Layer 3 of a small transformer language model trained on English Wikipedia (8 layers, counted from 0, width 128).
Take only the direct path to the model's output, skipping the later layers: a vector added to the residual stream pushes a token's score in proportion to its dot product with that token's output vector.

Output vectors of the tokens that the questions are about. A number n stands for n times 0.0095.
"s": 2 -8 -24 22 4 10 -4 -23 12 20 -26 -47 -35 13 -10 23 -25 20 42 23 26 -4 -19 2 16 38 -3 -18 -12 -6 42 34 -9 51 -43 -60 -19 35 24 1 -30 -32 -26 -13 23 23 15 23 -63 -4 -51 5 2 6 6 25 -15 31 -24 7 40 42 -22 -24 -14 -13 21 -1 -18 -26 35 -22 -40 -25 28 13 11 15 35 -22 -12 -5 47 2 -14 -7 -38 1 7 15 3 9 32 2 -51 -12 -23 28 -15 -28 -23 -8 -1 7 15 16 50 15 51 -33 10 0 9 -23 17 8 -44 48 -11 -9 -37 -5 16 2 -19 35 21 -1
"ten": -29 -31 -37 -1 -17 -12 -4 -53 -14 10 0 -8 2 24 26 -27 31 39 13 20 1 26 25 28 -4 -6 -6 15 -24 -13 -1 37 -39 68 -4 -42 -21 -60 33 8 -31 33 -1 41 -9 5 43 -40 -26 -9 -2 10 76 38 20 18 -5 39 13 -18 10 -35 37 -3 -21 16 30 22 17 15 40 3 35 45 24 -52 -31 0 -32 38 -1 12 43 5 -74 28 24 26 -23 -7 -68 1 -71 -11 -77 -3 19 2 -24 62 50 -17 -12 31 -13 -11 13 9 28 -34 33 0 19 19 -11 -29 -13 -6 14 29 25 -22 -46 3 -10 23 -3 -41
"ional": 7 -6 -16 4 8 -30 47 15 -14 -5 -15 26 -8 42 -15 14 14 -41 31 -4 -1 13 -14 0 -1 15 -42 -5 32 14 28 -36 -94 10 27 -33 -23 -24 -3 -77 -13 68 -57 -42 35 -10 3 10 31 46 -9 -31 75 31 -4 -16 7 -12 27 17 -1 -27 16 -1 9 28 29 22 12 -19 -50 29 17 -5 -32 9 71 4 -62 -10 -22 -4 -15 37 62 29 -36 -36 -12 0 -67 66 9 -12 -44 17 15 51 27 14 9 -20 -35 -24 41 -5 46 -53 -27 19 4 -55 -22 -42 -16 11 -9 8 -4 49 52 -21 -26 18 6 -3 -17 -21
" became": 38 20 20 1 19 -35 -16 10 -11 6 6 -19 -12 48 1 -10 37 31 13 -2 -2 -32 16 -22 -46 -10 -2 8 23 36 -24 3 14 -23 0 10 54 18 31 4 -7 0 -7 15 34 -20 -3 10 -12 -34 2 -37 42 32 -11 5 15 5 12 -24 21 40 -8 14 -18 17 22 2 -25 -25 10 -12 -10 30 -13 -18 5 -26 -27 18 -26 -2 -16 16 12 13 42 6 -7 -20 -6 3 -10 -35 -38 17 -10 -16 27 50 -5 1 32 4 1 -14 -16 -10 20 9 6 -4 -4 30 -21 -17 -3 -15 17 30 -1 28 0 7 15 2 -37 -38
"ute": 37 -6 0 7 -7 -4 35 -29 32 -16 -20 -26 -7 51 37 -15 22 22 -30 2 -53 31 6 25 -17 -21 -63 -22 16 26 -38 -18 26 36 39 -45 1 -32 -40 -29 -25 50 -3 -19 11 -8 22 -29 15 -7 -18 37 37 55 5 22 5 -52 35 32 5 23 33 8 14 6 -36 -2 8 19 -5 7 26 8 -74 37 -23 -38 -37 1 30 2 -40 36 -30 49 -21 -13 -17 11 -46 -3 1 -54 0 3 21 -16 4 -3 -15 2 -54 23 3 -4 -7 -6 49 46 -19 26 22 12 51 -32 13 22 23 32 22 1 10 18 41 -56 -29 -62
"merican": 25 -6 4 -50 23 -5 62 -5 -36 -35 -40 -47 -21 17 3 -8 0 -32 7 -8 -7 -7 -8 28 17 -44 -17 -8 28 34 21 41 -26 0 -5 -43 35 -40 -7 -17 6 58 -22 58 4 -38 12 -45 -19 2 9 -12 50 5 0 -22 -2 -22 1 15 -21 14 54 27 -18 13 -9 41 -23 17 -23 36 26 -11 -17 -53 36 -26 23 22 -22 -13 -27 40 40 21 39 -6 -32 30 -28 4 -48 -13 -73 37 6 -21 -14 -4 5 -33 -21 21 -56 -15 39 -20 12 -23 12 -60 -40 20 30 -11 -37 17 45 39 18 -48 60 27 42 -21 27 -57
" her": -12 -5 17 -10 12 12 -9 -4 -1 29 -3 33 -8 2 -5 -3 51 2 14 9 11 -4 6 -21 3 -7 -45 -1 4 30 -24 27 -5 26 9 21 22 -27 -7 4 -23 29 -17 2 -14 -46 15 25 -7 15 -8 -40 -1 48 -17 -20 -14 6 -5 11 17 -30 35 -7 10 -15 -31 -6 -49 34 2 -6 58 3 23 -14 1 -26 6 46 -30 -26 12 -14 -44 12 53 7 -16 -38 8 -3 15 -18 -51 42 28 -25 -4 40 -2 19 -11 20 -5 -15 33 12 21 35 9 -14 6 -8 22 -31 -48 -8 -13 -2 -17 20 18 -1 32 7 1 -29
"ished": -14 -11 -13 -16 -6 -27 -14 32 17 -1 -14 -52 23 25 44 18 34 -22 -23 -9 -71 16 45 -50 17 0 18 10 11 15 -13 40 11 29 19 -4 -23 -15 -6 3 -9 16 -43 -27 -7 -21 16 -6 -52 57 24 -19 47 62 4 15 18 26 21 -2 -13 36 2 29 10 -17 -32 20 7 -73 13 -29 2 -32 10 -13 1 -46 -39 56 -2 15 0 -11 -23 25 -28 18 -43 -20 -83 47 13 8 -30 4 -9 -25 14 28 16 -16 0 21 54 -22 -34 -34 0 41 27 -46 18 -9 33 -46 -26 -28 22 46 19 -26 -23 40 -17 6 -76 12
"ilt": 3 2 -29 -49 37 -10 40 0 8 -2 21 -34 -38 14 20 30 33 52 7 -11 7 -21 51 -18 -3 25 -19 30 15 -6 -28 -23 16 13 -36 6 -15 4 -11 -40 25 -22 1 5 5 -10 0 -25 -11 29 38 -24 23 37 -17 -20 58 9 61 18 -25 21 11 -5 -38 33 1 18 13 -40 17 24 25 -7 26 3 -13 0 14 55 27 -42 -29 -30 -40 5 -16 37 20 25 -5 56 -16 9 -18 24 5 -2 8 28 37 -28 -6 -23 6 -7 -5 32 -11 53 10 -40 3 1 3 -48 -23 -17 44 11 31 -63 28 59 -25 -22 -29 -1
"hip": 35 13 46 37 -33 -46 1 10 -19 8 7 31 -21 0 -1 24 -1 15 -48 -55 -39 -3 -20 -47 -18 -26 -18 31 -3 2 1 2 -33 -15 82 7 27 -9 -16 15 -13 58 -9 21 49 -51 -1 9 41 -45 44 -18 12 64 -37 -59 21 -25 -6 7 5 31 39 21 16 2 59 50 -36 4 -9 27 46 0 -13 -32 36 5 -40 -1 -30 9 -15 38 -17 23 20 13 -58 -57 -60 61 27 35 30 22 -10 22 -21 -36 43 12 11 37 -38 7 17 -28 1 18 -3 -42 24 13 40 35 13 2 55 20 45 -11 4 22 22 -41 21 34
"istor": 43 10 52 -20 -26 6 18 1 -20 -4 -31 -4 -48 33 28 22 18 -8 -10 12 -39 -11 43 50 -18 3 -29 8 49 -8 5 19 12 -17 37 0 -29 6 13 12 -27 -10 -37 3 30 -7 5 -40 -15 41 20 2 13 11 -9 -7 37 34 17 17 5 17 -6 -4 -2 25 31 29 -2 19 28 7 24 19 -10 -41 -36 25 -34 -11 -27 22 5 46 19 18 -31 22 -34 3 -3 34 -10 34 -42 12 -17 -48 15 33 60 -23 15 -10 -19 -15 15 -26 -17 11 54 -7 4 0 39 9 -4 -13 40 3 -6 -21 11 39 -13 -27 1 8
"le": 28 -14 -25 -34 1 3 38 -33 30 -16 18 4 -15 32 20 -32 44 24 -30 18 -13 32 0 2 -12 0 -25 42 -22 24 -32 23 31 -1 9 -56 -15 -31 -37 -15 40 -22 -6 30 12 10 -14 4 15 8 7 -10 4 7 15 29 -20 2 44 -3 -14 -14 10 39 -20 1 -10 -19 -55 17 13 -28 -46 25 -6 -2 1 23 -9 64 49 20 16 -36 -46 -16 -51 -4 1 15 -13 2 -32 15 43 -10 7 -40 6 22 -23 -17 38 30 12 3 50 28 36 -15 -13 7 12 -4 15 -38 -10 32 -32 -18 -21 -32 5 12 -5 25 -42 1
"iel": -9 39 42 -42 -2 13 3 4 -18 -9 -16 23 2 22 26 -8 -16 3 -18 -33 -27 -23 -11 -28 2 -33 -23 -4 14 20 -24 -6 -42 26 51 -29 -29 -83 -15 -33 -49 -22 -26 28 25 -44 15 -5 6 22 14 2 12 6 13 -11 -15 20 47 -23 -24 38 19 9 -45 29 -8 -4 22 28 31 15 27 5 33 -26 41 6 5 42 -38 -18 -20 0 3 20 50 15 -37 18 -59 19 -36 -10 15 8 47 10 -2 31 18 7 -2 -2 19 6 13 28 3 40 -1 -47 23 23 4 -7 7 -24 63 30 26 8 11 34 5 10 -41 27
"up": 20 -13 2 70 -11 -21 6 14 10 4 -3 -7 -38 -18 -11 -1 14 -31 28 -34 -19 6 -44 -17 20 6 -32 5 -4 29 -2 23 48 -1 9 -16 -5 -5 -6 50 -22 42 3 0 25 6 -15 -1 38 -29 -18 1 27 46 1 24 8 -26 42 46 -5 -45 16 9 31 -14 29 3 4 21 -39 31 9 59 -17 -8 48 22 30 -19 -26 12 11 18 -32 -15 6 -11 33 -32 17 -7 30 39 -38 6 41 3 -27 1 -22 -4 -19 7 14 5 16 17 9 9 24 13 -55 1 -2 -8 8 -15 8 4 17 30 4 33 23 13 -5 8
" name": 10 9 18 11 -8 -2 -8 -3 16 -19 -27 -17 27 -5 19 -21 23 -29 -25 3 1 38 42 -18 7 10 -14 66 -37 21 19 26 -9 4 0 -6 65 -6 43 -11 4 19 -14 29 -5 -14 14 -27 15 -14 1 -57 6 43 -18 26 19 52 35 31 34 -27 45 -9 39 -13 7 53 14 22 -40 18 49 -5 30 -2 -14 -32 -10 49 -27 -14 23 -18 -10 7 -26 21 2 -46 0 -41 -31 14 -12 23 17 -22 11 -7 2 -16 23 19 23 -20 -33 -10 15 10 13 -64 12 -12 13 7 -12 -28 5 5 -35 28 69 6 9 -20 -27 -25
"son": 3 14 -3 -17 16 -5 -33 4 -7 29 -23 -33 -21 89 27 -43 8 -16 13 -14 -63 4 19 -5 -1 -62 -7 24 48 -14 7 11 -39 57 -13 -11 -11 -10 -20 10 -6 -3 -25 58 17 -28 54 14 -43 30 -54 -5 19 -5 10 -16 -31 20 3 6 30 19 29 0 14 1 41 -11 -54 0 -9 34 15 75 9 4 12 47 -12 90 -10 -13 0 1 40 1 24 -1 32 12 -13 3 19 -38 -6 43 -2 -31 -52 4 9 6 2 17 3 7 32 -7 24 -3 -32 -2 -18 38 -12 19 -7 -3 2 -9 -35 -32 2 23 23 34 -3 13
"ake": -8 15 2 -14 9 -51 4 24 -22 -7 -11 -13 -16 -14 1 4 -8 -50 21 -40 -36 20 14 -36 -39 -3 -46 -16 -34 0 -1 -8 5 25 27 40 20 -48 -25 -33 -22 25 13 15 -2 8 -8 -8 51 45 22 4 -19 44 16 -32 -21 -41 18 19 -24 -1 19 -26 -8 19 -9 -4 -23 -9 11 -2 24 -52 0 30 -27 -65 -15 -20 -11 -9 -7 9 25 30 21 4 -15 27 2 -24 -2 2 -25 11 32 27 -7 -44 -11 -18 -3 -6 -5 4 22 -17 -6 52 5 13 17 32 65 43 1 6 -3 28 7 -54 0 39 48 11 -35 5
" who": 21 16 7 15 49 -13 -1 30 25 20 2 21 17 -12 -1 -3 19 -18 30 -20 15 19 -10 -86 -8 -20 -18 10 30 -1 -2 5 -49 -30 -4 -7 14 -9 8 -20 5 18 -31 5 -8 3 12 16 33 20 -2 -28 24 13 17 10 -2 -15 4 6 30 38 -18 22 -22 4 -19 30 -12 -6 -4 68 25 -11 1 -36 1 -2 2 13 -40 -1 -26 35 15 -8 14 16 5 -6 2 27 -11 -32 -16 35 2 -34 -6 32 5 -26 13 25 -30 -21 -8 -8 19 28 -7 -31 -33 9 28 9 -30 24 -1 30 4 24 21 -4 4 -1 18 -44
" she": -10 19 32 33 44 19 -10 16 9 1 5 15 -12 5 -1 -21 39 14 3 3 5 -6 -8 -15 -25 -5 0 -20 11 49 -10 17 -2 12 -24 30 29 -40 38 -12 -6 9 -26 -5 -3 -28 10 13 5 6 8 -21 0 56 -26 -27 -24 -3 7 2 18 -9 32 44 -6 -30 -23 -6 -44 45 -20 15 46 44 7 -24 -10 -13 18 24 5 -46 1 -18 -12 14 33 2 2 -38 24 15 3 -25 -25 16 25 -7 10 53 -16 12 -3 40 13 -15 -1 -11 13 8 7 -9 12 1 23 -21 -40 6 11 -18 9 32 36 -1 1 5 -38 -61
"ely": -37 -17 8 -29 -33 -38 59 38 14 18 -4 21 36 50 3 -21 -11 45 35 -5 -59 31 33 -10 -12 -31 -58 -11 11 -2 8 -32 -61 -26 -3 -6 -21 -3 13 -30 60 86 -6 -21 9 14 17 39 -38 -16 -9 -7 20 13 24 -10 53 -49 47 -52 0 31 -14 1 23 -11 -25 -3 -56 -49 19 31 14 -46 -27 10 1 31 23 21 -34 -24 8 73 -12 44 9 26 -32 -9 -85 12 -6 -16 -38 -2 46 16 -25 60 12 -3 45 -8 35 -2 -45 29 36 10 11 -25 21 0 21 -22 -11 -24 -28 24 11 -16 -8 7 0 -27 8 25
"inn": -9 21 -11 -32 5 1 34 31 -68 4 19 17 -30 44 45 -48 -19 36 -3 -16 -29 45 48 -12 -7 -11 -10 47 -6 5 1 48 -31 8 -5 -15 -21 11 23 8 1 -19 2 19 32 -4 -12 -26 14 -3 36 -4 18 -3 -3 -36 14 6 26 36 -17 35 5 -19 31 -7 -16 69 -7 4 -23 47 -2 5 -21 -14 15 5 -9 11 35 37 6 -20 30 39 31 3 19 24 14 28 -5 -8 -2 11 7 -32 -20 13 17 6 -7 -20 34 6 26 25 21 56 -7 10 -30 1 -24 16 -19 2 -10 31 25 6 4 38 42 31 -22 -23

Each question shows what one neuron of this layer's MLP adds at an activation of 1. A number n stands for n times 0.0032.

n146: -25 19 26 7 -19 -22 9 16 -16 -1 3 -29 -15 -29 2 -11 15 11 8 10 -7 20 15 -12 -21 17 -18 22 -26 4 4 -16 -12 6 20 45 20 -29 -15 3 -12 -23 13 -7 -8 12 -36 5 5 -22 -24 -11 -10 42 -18 4 -27 12 27 20 7 -10 6 -17 11 6 11 -24 -27 -21 4 14 -3 37 17 -25 38 10 8 -18 -42 67 -3 -6 -3 -6 3 27 16 -5 -13 6 5 16 4 -23 16 9 2 -21 37 -3 -13 12 -14 7 -8 8 -24 31 17 -34 35 3 15 -23 -8 5 12 -33 -24 20 5 -43 -24 19 21 15
Pushed up most: "hip"

n279: -16 -15 -18 8 16 -10 -51 11 28 2 13 6 -36 57 9 -23 -26 24 -7 -1 -36 4 53 -2 6 -19 9 -6 31 -28 29 4 -8 16 18 0 -6 14 -9 5 -7 6 -29 13 25 11 8 -32 3 25 10 28 -5 4 3 8 -3 20 20 30 1 -29 -1 -24 29 -4 25 0 -10 9 28 38 1 -23 -18 -50 -4 -15 66 -12 4 -1 38 9 -3 -9 2 8 35 19 -32 -28 46 17 -11 -41 21 50 -16 -27 -19 -28 -3 -40 6 41 13 -23 14 1 -39 -7 30 16 14 17 33 39 40 -24 -1 -1 5 28 -30 1 1 31
Which two tokens does it push up most, strongest first? "son", "s"

n79: 5 -2 -8 6 14 -47 2 16 29 -16 -34 -14 -3 -17 -2 -24 -13 41 -1 50 -22 -2 -8 -31 12 -16 6 -9 -5 23 -36 -18 -13 19 9 19 -13 28 9 -27 11 -4 -24 25 20 16 19 -18 26 14 14 13 -28 4 -21 14 -40 18 9 -8 -11 16 -9 45 25 14 7 6 18 38 -24 13 29 30 4 -14 6 19 -27 -10 -35 17 11 -22 -18 -4 21 0 18 -1 -25 23 -5 -9 -3 -14 3 24 -7 -36 16 23 7 15 -18 3 -6 -2 -30 4 28 -34 -15 6 6 9 18 -6 -20 1 4 52 -16 0 -6 -1 25 24
Pushed up most: "hip"

n210: 47 19 -11 11 9 23 -10 -5 -24 -39 12 6 4 24 -15 -13 1 22 14 18 6 -13 9 -16 -7 11 6 9 -21 -45 40 12 -29 -10 -17 24 -22 32 14 -1 -34 -16 -14 14 -5 -19 20 1 58 1 18 49 23 17 -2 -27 3 0 -21 18 14 9 8 4 -20 53 -6 16 53 28 -11 26 17 35 -16 17 17 39 30 -19 -13 30 24 -14 12 -1 -7 -26 11 9 59 18 29 -15 -2 -20 -19 -9 -31 -10 -10 16 -8 -36 20 20 -8 25 -33 6 -24 -12 -14 9 9 -7 6 26 -42 -6 -17 -13 67 15 3 4 8 -14
Pushed up most: "inn"

n306: -39 -11 -13 0 -15 19 -35 12 37 -18 46 -23 -30 -31 25 -6 -22 -23 -1 18 -30 13 16 51 32 -23 8 3 -5 5 0 9 -6 65 -30 -20 -33 -9 39 27 24 -25 -32 -6 -10 1 -59 7 -28 -38 13 1 23 -6 -30 21 46 24 9 -30 -2 -34 -24 -1 -3 25 -24 20 -5 13 7 -24 13 17 -8 -8 13 9 -29 -44 2 -8 -18 -3 10 -10 21 -16 27 17 -3 18 -5 -15 31 12 -45 -2 24 2 -10 31 -6 31 -23 -11 -10 12 -16 1 9 30 -7 13 13 -6 -13 11 44 -21 6 -1 0 43 5 -43 2 -19
Which of these tokens does it push down most? "ake"

n171: 25 13 14 -23 13 25 -5 23 -1 4 -25 -16 1 4 15 19 22 -14 -15 24 -7 32 -35 5 -22 -25 -25 3 21 -29 31 -4 45 -41 -13 -39 8 -11 15 -17 18 19 16 -4 5 -28 9 -22 3 0 1 29 -11 34 23 -4 2 24 24 -20 -24 -3 9 2 -17 14 35 -23 -11 -21 -21 -19 -13 2 18 -11 15 -20 7 -12 11 -2 20 -32 -40 8 8 21 55 -9 12 36 -14 39 -4 -7 -10 -34 -12 17 -20 -33 -22 13 1 -15 46 33 -21 32 6 -15 -9 25 -10 16 -38 -8 8 -5 -18 27 13 -8 -33 35 19 16
Pushed up most: "le"

n310: -28 -37 13 23 32 18 9 -8 -43 23 -10 10 11 46 -17 -1 -15 -3 -12 18 3 4 2 4 1 -24 36 -5 1 23 -25 -36 1 17 -20 35 -22 -6 -7 19 28 12 25 -16 22 3 4 10 -22 -7 -33 -5 2 -19 -41 28 -6 -12 31 16 -31 22 6 -16 7 20 -29 -14 -50 -21 -5 -14 -3 -7 21 -36 2 37 -17 3 -44 6 2 -8 6 15 -4 3 -27 14 -17 -34 36 -17 10 15 -5 24 11 6 6 -30 16 -8 2 43 -13 -21 11 -30 -49 2 6 19 9 -3 -54 -16 6 3 -5 9 5 1 23 19 -21 55
Which two tokens does it push up most, strongest first? "ely", "son"

n27: -11 -16 -40 15 19 16 -35 -51 -25 36 -8 20 -15 5 -28 -2 -3 9 13 -40 19 -34 18 -1 -6 12 -23 -25 2 1 52 9 -8 -29 18 -2 16 31 -2 8 0 30 -22 -30 10 42 -37 -32 -5 1 26 3 3 13 14 7 -34 -4 5 1 -24 -1 -11 10 -14 -21 -27 43 -8 -8 -21 -4 27 -7 20 -6 -18 -2 -1 -2 -15 16 25 4 21 -46 -24 10 -56 18 18 -3 15 -6 -10 -22 -26 -16 -42 -12 -9 -10 -15 -4 20 -10 -34 15 25 40 1 15 1 -14 -15 -12 0 35 -35 22 1 -2 -4 -28 -25 11 28 23
Which two tokens does it push up most, strongest first? "s", " who"

n31: 12 -2 13 4 -46 18 1 8 -10 13 8 -15 -32 36 43 2 11 7 0 -12 15 -5 -41 13 -3 -27 -27 19 -20 26 20 5 -21 33 50 -18 46 26 -21 7 -13 7 -17 10 19 -11 -30 22 -21 0 20 23 -9 1 23 -34 -11 14 -26 -14 20 -18 -3 22 25 -15 -21 -14 -42 13 9 -8 -10 -27 -5 3 -20 -2 5 22 9 7 16 22 19 -10 -25 8 -32 6 21 25 27 4 19 7 3 -11 0 -21 2 26 -28 -1 -2 -19 -23 21 27 22 11 -2 -16 -17 33 -19 -14 -16 -17 19 10 48 15 -6 9 26 1 50
Which two tokens does it push up most, strongest first? "hip", " her"

n150: 7 -16 2 11 -2 -38 3 -3 -4 11 20 -11 14 -27 45 16 26 0 -25 -11 5 6 5 -7 14 34 27 -9 25 16 -21 -12 25 21 2 11 38 -6 -30 -17 -1 -11 -28 11 -23 31 44 4 -23 36 10 -29 -14 11 -26 -1 -19 11 5 -14 16 37 -30 12 -13 -14 20 -19 -19 34 4 3 38 -8 -31 4 -25 -1 -10 -9 36 16 -19 10 -2 -16 -6 9 -43 -4 -17 -19 4 14 -16 31 -2 -19 26 21 4 -35 13 22 36 -78 -5 -13 1 -20 -29 0 -15 6 13 15 6 -16 23 -38 11 -17 8 -22 -19 24 -25 -8
Pushed up most: "ished"

n316: 43 -4 -16 36 -20 -10 28 32 5 -1 -17 -17 -15 31 -19 4 -7 21 -24 -2 -7 1 -50 -25 -19 34 -9 -42 -1 43 -5 19 -21 32 -32 -13 35 -20 -5 13 4 6 -5 30 2 15 52 7 20 19 11 1 29 3 -22 13 -5 -1 10 -12 13 -14 -8 16 -4 -4 -5 38 -11 -32 28 5 14 -20 -28 -21 -13 -29 1 -8 -3 -22 24 2 -5 -5 -18 -19 -17 -1 16 23 -12 -2 -37 -28 -8 2 11 16 4 5 13 -14 4 11 -30 5 -10 -11 9 -12 -62 -18 9 0 -12 -5 5 25 24 7 23 20 -4 1 28 13
Which two tokens does it push up most, strongest first? "merican", "ional"

n169: -19 -12 -11 -22 -21 -14 -37 10 -18 -13 -14 -23 6 13 -14 -22 -19 7 14 30 -14 5 14 52 -15 15 67 28 15 -3 -5 14 45 -12 -53 29 -20 13 18 4 24 24 5 20 -38 -14 3 0 3 -24 -3 -8 34 26 18 44 7 -26 24 10 -1 -37 5 -16 -13 27 -7 4 70 20 -19 -16 -64 -4 2 -49 -21 47 -5 -7 -8 -36 22 18 -14 13 22 -7 4 -3 3 8 15 -18 12 -19 -5 10 13 15 -20 -1 -17 -11 27 48 9 20 18 -1 -25 1 -20 -19 -9 2 -24 -21 28 4 3 1 -7 21 1 4 -12 36
Which two tokens does it push up most, strongest first? "ten", "up"

n180: -25 -19 3 -17 3 24 -27 -46 -1 -12 27 15 27 -33 -8 3 4 -20 -10 -40 19 -18 35 18 -27 -8 -40 34 -4 5 -13 -5 -14 31 -21 4 -38 -46 6 -2 18 9 5 28 -19 11 28 -32 -28 -13 -5 -54 11 33 12 24 30 22 5 31 12 36 -4 -10 -33 6 5 3 16 -11 2 -5 -28 28 28 -9 22 37 1 -18 -23 -3 33 -9 -32 -7 4 -38 44 -16 -20 14 35 -29 21 -16 9 -9 -16 6 29 21 0 7 -8 14 -25 -18 47 11 -34 16 5 15 1 9 -11 3 -33 19 -22 25 -28 -12 60 12 36 -42
Which three tokens does it push up most, strongest first? "ten", "son", " her"

n124: 33 -22 8 -27 -3 -23 17 32 -39 20 -3 -11 15 -1 -7 -25 -3 -37 -11 30 -7 -43 46 -20 -17 22 -5 18 2 -15 -28 -8 13 -20 28 -1 -35 -33 22 -21 -27 -10 15 -35 -3 20 53 -31 11 18 -25 17 -9 -17 1 -25 -13 22 29 0 15 -12 -28 0 -9 52 21 26 -29 19 47 -1 1 31 -8 13 -7 -24 -26 -14 -4 -33 6 10 32 9 10 -19 7 14 15 43 -46 17 -17 21 -16 10 4 2 -26 8 -26 -10 -18 -51 9 9 15 27 8 30 12 6 22 5 16 17 17 15 -1 -18 55 6 -13 -27 -4 15
Pushed up most: "istor"

n195: 18 -5 -13 -16 -12 -7 10 -57 5 -33 1 8 38 -28 27 -5 -11 -9 -9 -13 0 30 -18 -12 -17 8 20 9 -2 11 18 -2 -20 26 6 -1 -17 -9 14 10 21 15 18 -1 5 -35 -23 10 17 -29 8 -33 -11 16 -8 -7 -21 -31 -22 -18 22 -23 -20 9 -18 -44 -10 50 -16 31 20 -13 28 24 9 7 33 10 11 -5 30 12 -1 6 -6 -14 -23 -28 -17 -49 0 -16 12 22 32 -13 -31 -2 -3 -3 6 16 -3 -38 -14 -21 26 -44 48 -20 52 -13 8 7 14 -11 -9 -20 -18 39 6 59 -25 -42 11 -51 36 -30
Which of these tokens does it push down most? "ilt"

n234: -7 8 6 6 6 14 43 -33 -32 16 31 -19 -28 -2 44 -15 -20 16 -28 7 -16 -13 17 52 17 6 10 -12 8 -25 -16 -1 0 -18 13 -19 13 45 -8 -27 -35 -17 3 -4 36 13 -20 28 -5 -5 -21 37 13 23 27 9 -43 -15 -12 4 -3 8 -13 28 9 23 37 -1 -19 -5 29 19 -14 -10 0 16 -30 -20 -11 75 9 -4 -23 -13 -5 12 -23 -14 13 -16 -17 9 -3 31 -38 35 8 27 -21 -16 -7 10 -24 1 1 49 -4 16 -23 -2 15 46 19 18 -8 8 16 16 -8 15 17 6 49 37 -11 -28 15 25
Pushed up most: "ute"

n30: 24 8 11 15 -23 31 -22 -17 64 53 -25 27 5 13 -1 -30 5 -4 -1 9 -14 18 6 32 36 -1 3 -2 32 -8 -11 -10 -1 11 13 -8 2 -34 18 14 6 -26 2 -18 -17 -45 11 -22 21 18 6 -7 13 -24 -5 -5 -4 30 7 10 8 53 -10 5 -36 -14 9 -33 -27 58 -17 5 8 -1 -7 -15 20 -11 -31 22 18 18 -5 31 -2 6 9 -26 -17 9 1 6 10 -8 6 -20 1 -1 -10 11 -31 13 -24 17 27 -29 -16 18 11 63 -4 11 -1 -2 15 13 -4 -13 -41 -24 5 -30 -16 49 -32 -17 -8 -29
Pushed up most: "ute"

n270: 5 -17 -28 -61 10 -25 22 -11 9 -5 20 -17 -58 -15 2 -9 -7 -14 10 26 -11 9 -1 -9 -9 -14 8 -26 -33 22 7 -4 49 30 39 10 -17 -4 -5 2 32 13 19 -3 18 10 31 1 -7 -42 -17 -16 -7 4 -6 22 15 49 -27 -36 25 -1 -38 22 -18 -6 6 9 11 -27 -21 -12 22 -21 -15 41 2 11 -17 22 -48 -30 -6 -17 -10 -7 -2 -35 9 -10 -20 -1 -34 -5 -45 -13 -23 -27 13 8 -27 9 10 -1 20 16 -43 -8 8 -16 -1 -10 -42 -24 37 31 6 4 41 -58 -7 9 -15 0 7 0 5 1
Which of these tokens does it push down most? "inn"

n63: -32 11 -17 -22 -3 9 -6 37 32 -5 27 22 -12 -1 21 18 -7 -19 10 -15 -15 -9 46 -2 -5 31 -30 4 11 7 7 -12 -12 -1 13 -1 -14 -8 -23 5 -61 -12 41 -18 -33 37 13 -38 31 -21 -6 -12 -14 -17 -23 -26 -9 27 68 5 -21 -18 -14 -17 -18 1 -28 -46 -11 0 -41 8 64 12 33 1 7 -5 30 -20 -17 -14 1 53 -7 -13 12 26 -32 40 -7 -25 29 24 2 -30 -11 12 2 -2 -4 13 -39 -5 -8 4 3 -21 -10 12 -1 -11 30 -20 29 -3 -19 29 -18 -15 -9 -58 -7 -27 -2 18 1 -60
Which of these tokens does it push down most? " became"

n167: -8 -38 -30 -15 30 -9 13 8 20 27 -10 -10 11 -15 -17 13 -8 -45 -35 31 -27 -19 49 -10 31 11 14 30 -34 31 -11 8 -18 -33 -13 -8 -13 13 -7 14 -2 16 29 -4 2 -9 25 -3 30 3 -22 -5 9 -11 3 18 9 -7 1 -5 -8 -50 -27 13 55 13 -21 -10 -6 -13 9 22 26 39 13 15 -16 21 -9 -4 19 -29 -16 -25 1 11 -8 -21 24 42 3 -17 -16 2 13 -42 5 19 13 2 -19 12 -35 -12 -19 -20 -11 -7 12 36 30 -13 -4 -12 -40 -10 -12 6 1 17 17 15 52 24 31 -3 -12 5
Which of these tokens does it push down most? "hip"

n83: -7 -4 -20 43 -30 5 -8 -33 -3 10 -25 -17 17 -14 -19 1 23 9 -36 -4 -13 12 10 12 9 18 -8 5 13 -24 21 -5 -18 21 -23 -32 -11 -5 -2 -29 -30 1 -9 -24 -7 -28 45 -25 1 10 -6 10 18 -1 0 11 -8 9 15 -8 41 40 -8 -40 17 -39 -18 11 -2 2 43 4 -14 -33 24 42 -26 28 -27 -16 32 -16 6 -21 -18 -17 13 14 -5 6 14 -31 -2 45 -17 38 4 33 -26 -26 34 7 10 36 8 -1 22 6 14 4 5 10 1 27 12 -17 -1 -39 -3 16 -8 -1 41 -20 23 -25 10 6
Which of these tokens does it push down most? " became"

n282: -12 43 -8 2 14 16 5 6 -6 9 8 5 -1 4 0 16 -34 44 41 -15 13 2 11 21 8 45 -14 -9 4 -34 24 -12 13 28 -10 -16 31 -3 1 -7 -5 0 7 -8 7 6 9 -61 -1 25 26 -22 20 -43 -18 30 28 2 27 -6 19 15 9 -10 -11 19 -4 -1 13 26 21 -7 19 -27 67 44 9 -25 31 32 -17 2 -3 13 -6 19 -12 46 -12 -10 -3 9 5 -34 -13 -10 4 14 21 -28 -5 32 -43 -21 -8 23 6 18 15 16 -11 -39 10 -14 -4 -25 -13 -16 15 -7 14 -7 16 -41 -9 3 -19 12
Pushed up most: "ilt"

n319: 39 -2 13 -37 15 -23 34 20 -4 -1 7 -7 8 48 -3 -17 34 -23 -31 -20 11 -9 11 -19 -7 43 18 1 25 0 -21 -18 -22 -12 -44 21 -20 -25 7 -19 25 -4 -28 12 5 -14 -23 17 -9 -1 17 0 -40 -23 5 -34 -9 -2 24 2 -2 20 -9 6 -2 12 1 -15 -27 -9 -3 -60 -50 35 -9 -10 46 -42 20 1 28 14 18 13 -2 -8 21 8 27 17 0 -5 -18 -21 15 -2 -18 49 -9 -7 -24 -33 32 -6 22 -21 13 -4 -9 -28 -3 24 -1 -42 31 6 7 -27 8 15 -9 32 -23 7 -21 20 25 -15
Which two tokens does it push up most, strongest first? "le", " became"